Layer 5 of a small transformer language model trained on English Wikipedia (8 layers, counted from 0, width 128). Numbers have three digits each and are written without spaces.
Take only the direct path to the model's output, skipping the later layers: a vector added to the residual stream pushes a token's score in proportion to its dot product with that token's output vector.

Output vectors of the tokens that the questions are about. A number n stands for (n - 500) times 0.0023.
"===": 543539665758257162381571514605642539695516508405607570553582677262274495522576518418559236463620553553404636507586631348499530315537585544571553338505408505307785583339454465592303531600503369496454401289432503433520562485707522363499476576487597774549553456284417495479302408315589629565447248435633540780495266449605522450581565638683530296535715496485228510670529469725697044456493
"ound": 470747496506390532721585612488393504320556590659617486321427468564344375280530678645516526439432415395445638433493510214460549634367503590391408492677811388489716524488395462573603439605660320375545417447334435496385351613649611603455762635172604598787542567462548394517632372390356338640384610375496511747636471717405541549463518598755311676379772448489433122359325505398539309416410
"%": 510610478383505498575341608340392494388417635588506624476601392613175530536492408603567512399651395498721445665464816263213418552481426394444462487519488373521560524371433469539515355840367518318694340560417406561428389713513542357396509274614724634319633724619440378647378581465427558549505524296626476667639316408732448410478293620474564446549695612514540448791334490609587425418577
"ated": 409504422466452466590594332237514512555468690666749583669445623388336489375615689548572317490280364458318453468416617382364340446493590623613679353923545389621415431467461449535589688512504345411604455683419640505553333645685436564339617481435515381717694394558389497236641445486407736311400421486658468443478548438507543459335274347866641451363638631574539397702338632518456598528219
" it": 395482372464506660572397506504469458504582693504542545536483453623304583460435445505527306576617555505533309667331677290427275405387601612451390547558720447419671604437405488489439619431555558580587419550401550686412457527689385595538714498568373445535344488659479563513340520315568503563568443471622500627524510444442371434469672618395512354581630585424406420439445342405725341630475
"um": 295644445579424372495537632284532522320569636530634532644457532499493490295559342639525552601684359466898414518610517453412432547450404493502387592702480668465609579606605480526345580480433403689494486468362480413445669439676431447488566320556471487595317295367407358464547634575424542608291302502446477419467347500575481529621458430756712506713412426365515450381500633515519438524559
".\n\n": 417375519452522531663737408604655490518462519508609400421612501599478568341554361320530315470470580507699336529361710348467370553618528452543627308540581475473493473493441521428384434510532401392434447523410384475491538671499465512394452590581524741608573649610509459649352663257567479487363424499551414521630434565502548648442698539447519466509550606414504445596523390430482444398467
"ther": 456513271628597521662322360496295427647628625507591507625523677426339582399485633450523303608384532609517213696472623308231292541393746342401549564585459359202306846412539635619460559384646309409685326480598422594336215626594477512670528534639716384363367476496310322573756394407477802589458606395624536728333319415618632348534604539810533439512599451512581470606290330493553565527602
"if": 244417438597427432522425478510545399594485579538589701591732654467399541489439613585497469416432530487467188689478338133543434761424559311620504596403420501508501494341526538492596375356705344470724407548324607482792546708453560427411617430457317566508737471502717565631433446490531317341558471519376584332364454363490515437829377528872542338369600403377590526734581400763590356421398
"se": 406595384406456544529217392587331611568542555524304432517676350578389573531675597583495386395412329478510396481644596468305395332504660270761686631528295372615672670493517699304127414617445508605503302711625364628442307562340559598554513622293510517517604631767471580497607357597279652406446651489540513982518437443812351374631548482687440493422612215482297376633490381644251483528571
"ions": 386603250542405614584418369315503691641509453633476499313468538670162489422463530572488320370374575507659385773656540489592454486513341412587582234482676555305836415321478522514416364462534513649681620643529388517482456552608480475461567452451428518381595527440522708681437387378527365729576546426719353484660299443522522562561283550884451218385514479407373489856361364923311371620610
" al": 402521380494501455543402418540526467477712415517474514570542556509393648593562592566526397665518560424316326532473811318501547383560569682606390405493677462456378631445559463450503586567536468546558515392431449439592666444442344404570573526427483693514477559528544506562445609557506559660329489535577517626393486483522323386393652421441596221725602452421530330528389467471358368531446
"ember": 572633302570346456468223445190376631530459692504323455398746614774490484190669563539543368352311356453440711570550577614528443597584568719434749362621628326279513614650427660595379664458396597349824203483482408482318445490591457319294808529333369579513840380565554307617599641207236440559447699397456616534526489544455562667375563512692500448520609587378342419505456841550471369270709
"T": 605481448535550456261463686430493473417468508598419518539543622563495458546398469336482428495481512508387598584591695448526390475488609432439493471587445471437747476536340439556568356523503684607567564359462578700435394436440624348705588464465537482412463642772402539610641536395490418475464575418323411529550495574445432369258633548793501558445531438571412498456526349519463425465497
"'": 397624528736404454348361324408516589578571453563589402533709529552458527461626442499517438606141521506633379384506493354387417575434401813454496323617456535286676495547506818369492599521481562446503566302427539677554493359271703323426471499539452584521726285655371646341502394467612584611440352492450601451325380486577608281534729504570488449356495528552743516771364372633663517441565
"$": 571554516451343508407524385407394241516639539518616549372624759589289572509476340364523540561504412437386448557352483363541091655633555561620823286675491414419485588470561555686496510601270678452608307543367291508413484640474452422473689583596545460522628587618415624524692496319567553512239571347543576616757378669543536381665509481584367450397339332385482447648490741655582354322455
" in": 473474485447515518536677357582439598467648519665518485516471485442490538576419481554551440519496449495583391409532709426617519480445515483655502433514760437432391479404444411554500601631416538560500477390390410561546514525403549472346541460431403584545462431620549415563456571458454501518635506570415632482470504596439426631573593524333339343433576569521436463511529500483449519310552
"os": 231658435515528417538544648554423739579382404467479420630408697432464551586373460476512778506501390559483353411557641489523515330416414615238482319499574512563696600537378486456475495474445454401613501633552656508511475593348520475524551452433608477575706559464504400635375662425516338390561428468512618646401399290495509391368396362715576574459448482391530610425391505758588439560610

Output weights of attention head 2. The head adds the sum of these rows, row i times number i of z. A number n stands for (n - 500) times 0.0012.
o0: 541462303334611506596536520497509422418606612394457531497467443371704379506459396417494449578460526404250490378468470337493563590385579452408425549464737314618471740525589623556426478466404580575549321518555517302545315447601518527589635497234621506817212494546401497503530530462596555520556485353627591530564488606217551475532597596359401569532506487590553542695422458778488477377604
o1: 450458777462401439627466572610568330556444417545506471592409673469507592558631429415754408592509657611465620526434610224507432506530447336412448548407671500564497527367589364567475492752347369500426646506465318533629530603369542321378490743255609465623478535312528415534383290376250480648591457474521613517673433401454383452530403437464370452441620620636395583562362493648669420560569
o2: 440509503579528540380610312477444391503618517435356463516511443382458459467347619644372658583425480464561474440303405639557721451602621611676408335497496394497448474687467522284417581423678526607383400380464648535566481538750430542370503259488608794573395514476591415485521517558553497263477601195623515530451528490500609687554630581547449496703385477470566442491670445323351586343430
o3: 240472356527476462362406440439507467558237313542422431439488339541547312459510504419441628687432493745420594443457460517653542728638663568542350486719496435591515590563363602409538653646545477555460590378447655475566530460613618718188666258493521531359514412548416324399851403490329577305553503393500592234477625727420573708603439526430390589632478491288708547518577595343500453482490
o4: 509318644373685562464656480585666718403420565474415685319393589598438646642542641442569406469476559117547149443519620821463670547313259526612599431372514768427385527615402507592489172471438570535419541443500520350371389524406503468581372736435559500475500596271685510461324662507474504407497525281508273605548335473444480416489439569403697316383454485699446827455482469719455697618525
o5: 511522452369504668541500571409488470407516503601356412399536402719561416489509516406261461515671611555412319595389564473546458752569580406468479306751504336655450459692470577510531319418538656527493547580519429451337530377379286403457493393404491629541478412682455575691506612646516537521407667780684360372421667558507465387481568417568590522471408436518779333487414556245539716457500
o6: 593587461355621686297491374414387530316457373618494449523387525551615595466306423622247448373470469469659420526349491477419300646452330461390528671704455624602330491426561561522538549570335573624483648655444664660429550752342458608584605379525232446547516353581462540581469431509554560377576669638548403330613599497360574611539428482371661500470490567528774470448471540373434649360431
o7: 321510729452567631514580448535546511416486494493478626606277420500492496593281542317415521710580386467514565394528718554473500456331443391367404459450544576728424503444298315338418594651551654522580641493335650496621429549546374371529642594402342425616711568423515457530583267279514561474637553748481260606618387338352781486408584348452406556362707569790516611566410417485396539443574
o8: 571510661410590487591560354485594602494395591366415442376384594587423643559432493569506393723394417374866330359487478516402602335429533460430525577364620792484503406299698625386422426572406577394476488513470504510612478450503488475686559524433520477490500515354703559522447423469536377357577321560500442656337360357411568539386535472648443390517788609633393466566317476683796409619503
o9: 449644627548403231397274282458519358339430389481596619327494563559504569436595385703531619611527621494342527577603425496488562400610447520460587641541455564373449437444552625672500539704497549503548605588405532480664726460389661516435555391262584407404670477354560515380472267585403595454626428647378519596467603406486421510623262476713433357607537281428474571428494527414619654547608
o10: 309566545506613515571691542550534388584614519515378346497519535605554399591509503259483436649666522627518590469571589558551476361568413433694440332480583556500625591446506458631292347571598528356509494477482327512433526367341480354617437525339452574465515387637431344630707510455383409510387635696513488357397440446638398533463570497492304538356698440425567432539491538487534417286781
o11: 533555452350756608402533355443201408454535600595629195455401415345443382509336476532296749484550554686402697479333500340482384416618718587469503584621474496585411635493669599632450661470665394532482506533509398601512477609335665643393568414649416631577444445295489510329620395494436404262532614514566606651440399598411515355490434573547371843476324466339592626469452447620564581426626
o12: 627397626581523423452442339718563527439767358523373537491570533497567520441651385374323338534568533533432394541491725572576526407521604468494565309569565422415598492491509331446565358605455347452601471555483235663539598524438545415563452646453435463640561605561491535599470579398551506609336353768457620488416590524793456393331525428425466454366550550514596462402466467412460453527439
o13: 518390622509465476596702481438677560571459584542554401363605462565507494514618696423397652483365432477632522541528526732460506422466661602549541365576542520388671303472313316261506561340536402414471500424533284453451406486650523532516353580559446806341535595355530414491451581580588427364440349562660381651500428283596503298435592622504470609562550581415449531402634433473477466487512
o14: 442545545583419516423463448473438346541653375564431541497773522671431667468592448565494474408408709469468507546361478609611523672530654753549497325696492234429537399562534611600529546590382500544534425634430511533442572466469467784459425554503583446373516384641708365335617593518471540440491367282601645473452526476638521567292321467577433388493487382292456353253503554227579650564374
o15: 508369623427648523452581645551450493579323521400755346464517469700504615422423471353311404509575490441718614460274454347333262641518737622510587484509365439581726485370452546338401462458465374500582260581565500616428347604475455559415442599573455462564387500519440614575599531494571480638592469719650278692557368376493635590427547476422444665454550619547380621660251388429631373547414
o16: 371458470374609447509546598481546475555629503642552512497468623611426552396415338475478303489580509425727370534534506251463464459508519497600509362575888425411528362374358509476627521613435539376350260532495325652421492601373430477503506434742553476441682570651481531503514682332497463497444489994372523547665515602467389497521593425489604559442531612534312457455387363572534546500436
o17: 653514417505415346541487429474542463412537556530482299511454527313559385512492353623220531462423515542549351438548500533487542339599337548433706641644559579481394408531608575357552533470445453500431431671581684477545633542427456347523697442468456462571692369495425526615492450601560497509448595743435470369431536547506370464663427490438650404667511489543804557589461480406401369557446
o18: 679503497497330443579683524597770487466578485579435415419483454554543600466515551490381649468456450613497431533399491577785624381390808649461530469607584360199523441573490388509513176500525539421410482331524307341638573623696690567437463447357576497347583654599476533638339547524386606587476448442582537490438560456292392535568525455456403559698615521445318362577500470357437444507429
o19: 511424535370374459597518775570485321625332494491695503506614612543504554326464386473553359422645607551497660516481452165394418575506726513548515416406679278676562483408593655425416541606472331372444326454489308465376433485655497572434536431595703419463515573463428485372536439473494510620565350822679687657619594527383524441461543532480562671523507427479249334481513411569639432542337
o20: 281705463421562500464307337419469322535661483656291547578506307322676389591476493604568567483665431595496375567444597456475394579719661233434462518542528640445458520434454390435630617533576662671286550430247488608506556235465456385596730336493453734561440327560472452666587652517402348353304462612492493384422551593635464594560560527615448534645459473475705380471758534356449500307941
o21: 477602366463348573494366740567527405420304646361500616737438451554618381494572612591613413406523376515553589500575524304629344632464388584368521731549765427487437509379490372509425635487399425517467433393534363315427609392627625454540453467522661481534506548552382584469330520488345434573383600519367494114547746588386364481668556660580562493425562600641489382439630662643536457438475
o22: 568635560592390293531492397432500515445453510407621565555588579428590535569468540566762561516382584377508606468620484624541620371441453468388541668322328725503358482371584595489492490590455457521461684508512579436566583366508569544611548548378494433371464454265522592415511342527409512354572331098399544654453401382484512356497475540632478467593438386525433682319591527588548559695592
o23: 481416603497537445678670404643595530506424651538554484609409655626551572494384306354633284473319715361608433355510607582564494643397237379301522490509703560574430393600517587375401397574522318685348476680532290362437409613396527611608392793487462382516559584447714323450512562337468416451461469151514513415571347432553557541536594524516451537365590551636641414406603621557473563557381
o24: 342569466482647438410443297402539445357523517512599568503401359646606529536527339444559586460465725446512549500388449807570531488485563420218590451660374510463549419425397635382772359509497772791470552530497573644468503485340456452602559566485326590423627351360411553561626503471603409408391350602520543596584484447452493488567677357531517311570413370566366678301506529331491619649592
o25: 500394454503590468674667442495435657518715450497608473450479542454360668485449304429632544438515457453390422481567606552429484615388377379516578572419507589629418560440595432678433327454468477441409595398475470555440500446492530583563523605489468300511607517532615495631477601566540370657688684328645402428550320491352509521470334490480426440550657399417433461459551480708485444514474
o26: 534467469422578497424613514495536447441568458672450580422574569559434459368440392460366451495566395505586392612508476306510485427565699617618425330660641394414534427490419400490613403543439599349324368650381458583465493560411562427497481359545639535500589489651481471520495582361515532469457424964489525527566586598436436581581557407327566529563516542559363537605449476562476542489373
o27: 534379506435594440254591386695545575472461474650520537326297536480419506393566532264429506529506523397435356616377425561498320497607318503612545308506408601327467721614477576610481276581768429546408529439484591436640570738416591488503527592531497547494427593426325658534397433533346618472414554590544395563637547574397372647613638497203740726394412482552546500570462487521325409536568
o28: 632687418478378509503591393427494445177416497525672506632583642630712468458298383570364423410491670355385474787439572424488465593600472494360503683697492434588343494623597636444494463463432432618325503785500503372382449521408600593500589378353410528463533373491442524509494456509566523380524518371554344423506537493345635475561482562453633475561461395479874513430459585541473639366328
o29: 366466649509426392564512388451651574356267489528600656405565583690681434323550537382605519454417516357329635617519423575590584500605504418678515439488656599401632423450579525555558353635525275519545434533536342304505561480553743586672295451316469534269545608461399477386518483433383384439573559494517431425546494299405544555680563569508534600402490454488615446279707539364512736426440
o30: 804444383479560534570539625452568609509405440405546722443554562500642506340325388604396428432568526331454385626696582571389596372323395462550532530337442547611510531419471525386512350427289622471571528565521708585358518398427549429711523400464546287433494414488221719592388582460623500577439550450503560526352558575507547524676551578275534439560417482654448605506482458751517373545328
o31: 535448434511516581354611445617613416525530457514417449471564414423584647402402483409272676497585469517400407550571679591414732446308544453430470358456569338514515636535399375420443678663569623542503543297529478544611572541708513511379728412486420531438556627492484443391517395505388476484391547630568593411484454568664567414491638513308572657462619486447571411363604350414305268497542

Each question shows a token from some text and the vector z that the head gathered there. A number n stands for (n - 500) times 0.0093.

"le": 516517451395461432131337577506638513537647355417386541529594532513578390418439458479293444504541
Pushed up most: "==="

"ight": 437495464495377504519476519584457582524479573502616476408558525457503356552386520421414439459476
Pushed up most: "'"

"nd": 497553532538498409493551514506487485469499498469471508508523506513556560474521471483490519490523
Pushed up most: "==="

" ": 514532416361463411024291591530675529529668296382340554512618519515602366382441432484227431503539
Pushed up most: "==="

"en": 488517495512479513523468536487498515501461475518574531471498543502447502462493533502484459485436
Pushed up most: "%"

"e": 423470487471448533491421551552489491540450566488615509474508582507448437497483521460427461447470
Pushed up most: "ember"

"ic": 490527481447557500527487530484555530497505443496539498456474505479495552502502513526531493542451
Pushed up most: "ions"

"id": 505484510455464504456465518466542468562559520505538526526540535500482500483448511482489479481550
Pushed down most: "if"

"f": 520492461512525447554554540422497480484493524554582507427531435460453523485556516445486419498523
Pushed up most: " it"

" p": 502534489502448474464454523553524553481487518500497460489501514495522458473479483462490496476475
Pushed up most: "==="

"ed": 546583459453410513439468590491568447673427440510572559631514607520437514536497529571430412554624
Pushed down most: "ated"

" that": 526575458415456588497455571472457465566444539496585413478529619514412427490531542431386387525489
Which three tokens does it push up most, strongest first? " it", "%", " al"

"ia": 520491534514522511521478501398521494523532446534586537513523518493425549508482580542524484524477
Pushed up most: ".\n\n"

".": 459395502505501493450372542453505558528583608528465465487563471437519577543498468450510591499455
Pushed down most: " in"

"er": 446496459512557421552607506374513453412555453512575480432519455594479607432529484479526487511506
Pushed down most: " al"

" U": 516529549562452431503544495501477513476489503487483525501535514523515528488506490451502509494513
Pushed up most: "ound"

" a": 493526544574413531509464452494488552518529535483513480490517580476459475508447504492492509438504
Pushed down most: "ions"

" ex": 449555509493470496514480519520539486528476508457553488545497586562465555474502500524481482445545
Pushed up most: " in"

"on": 613560447437491532494519559440470411498456509538608500524516489612412513487412577448524402520430
Pushed up most: " it"

"res": 514514446473465486491473530532503568510503529542527463495506539494500472490483495464502478497484
Pushed up most: "ther"

"el": 462516499449423458509463431516517541511447475541585517499519500502431551439482524539522526474449
Pushed down most: "os"

"or": 474519482461542491516506560538512499533507512492499469525455501509515535516525468487489465467489
Which three tokens does it push up most, strongest first? "ions", "os", "==="

"a": 509527477478479475553535557556520571486443472469523525495457448515520432490521478470487464508520
Pushed up most: "os"

" E": 507486614602375500600501514495433510525437525583538529484634457497458452430446524529551483552539
Which two tokens does it push up most, strongest first? "ated", " it"

"v": 451506506508461504514474488462483467527527516512545510516512533470458521478463542499517476502511
Pushed up most: ".\n\n"

"ent": 431518518507573413547504578502498489498534514404464499463391510483585617524530433471524498514475
Which two tokens does it push up most, strongest first? "os", "ions"

"ct": 475550572545445509501462463521520557498485500528621458545533609470396474482506591571454501425493
Pushed down most: "os"

"ac": 481494519599441481544577528529481498533475542514542477456569457471476530438468514500565528502567
Which two tokens does it push up most, strongest first? "ated", "ound"

" r": 535625496592528431518560510556494617456461446413477524462422522501534577552461452529480475410547
Which two tokens does it push up most, strongest first? "os", " in"

"i": 510472531485534522553498515404532538510547521573518528455572439450469563512475497511525472530526
Pushed down most: "if"

"-": 504569466497491491557537576558484535473395485481552511466482528518493513463530517463509459485437
Which two tokens does it push up most, strongest first? "if", "%"

" g": 412474488486513466509487485536451424510565519522536516502521498545507479487485520468529577528474
Pushed down most: "ther"

"ine": 482518520484516486548531547477473447488491471482551522450499540554461531418518510490529476510479
Pushed up most: "%"

"ain": 451505493509451489465479455518500496555444527500532524469476505460471518494500498570414446471481
Pushed up most: "$"

"m": 554529494466469491480485487538526557454445490505535528479509487474511473489533501482499450528465
Which two tokens does it push up most, strongest first? "ther", "$"

"om": 508530535540504484496468502517510510453479506473464495455511483468513532459517451470507506516469
Pushed down most: ".\n\n"

"d": 502545478509506494533535544543503522475446472463517511464474524513503512485508500470507483508467
Pushed up most: "if"

" d": 476612471478503464538541575619455573440365487502584470509501555511536506534520513507482472404412
Pushed up most: "if"

" se": 456531557439510487499478510530516482536469534427517510528467546499500530495504492505485497464488
Which two tokens does it push up most, strongest first? " al", " in"

"ur": 497540514516489479553525573504506471485483530456521486499444601509524583525537466437524504472448
Pushed up most: "um"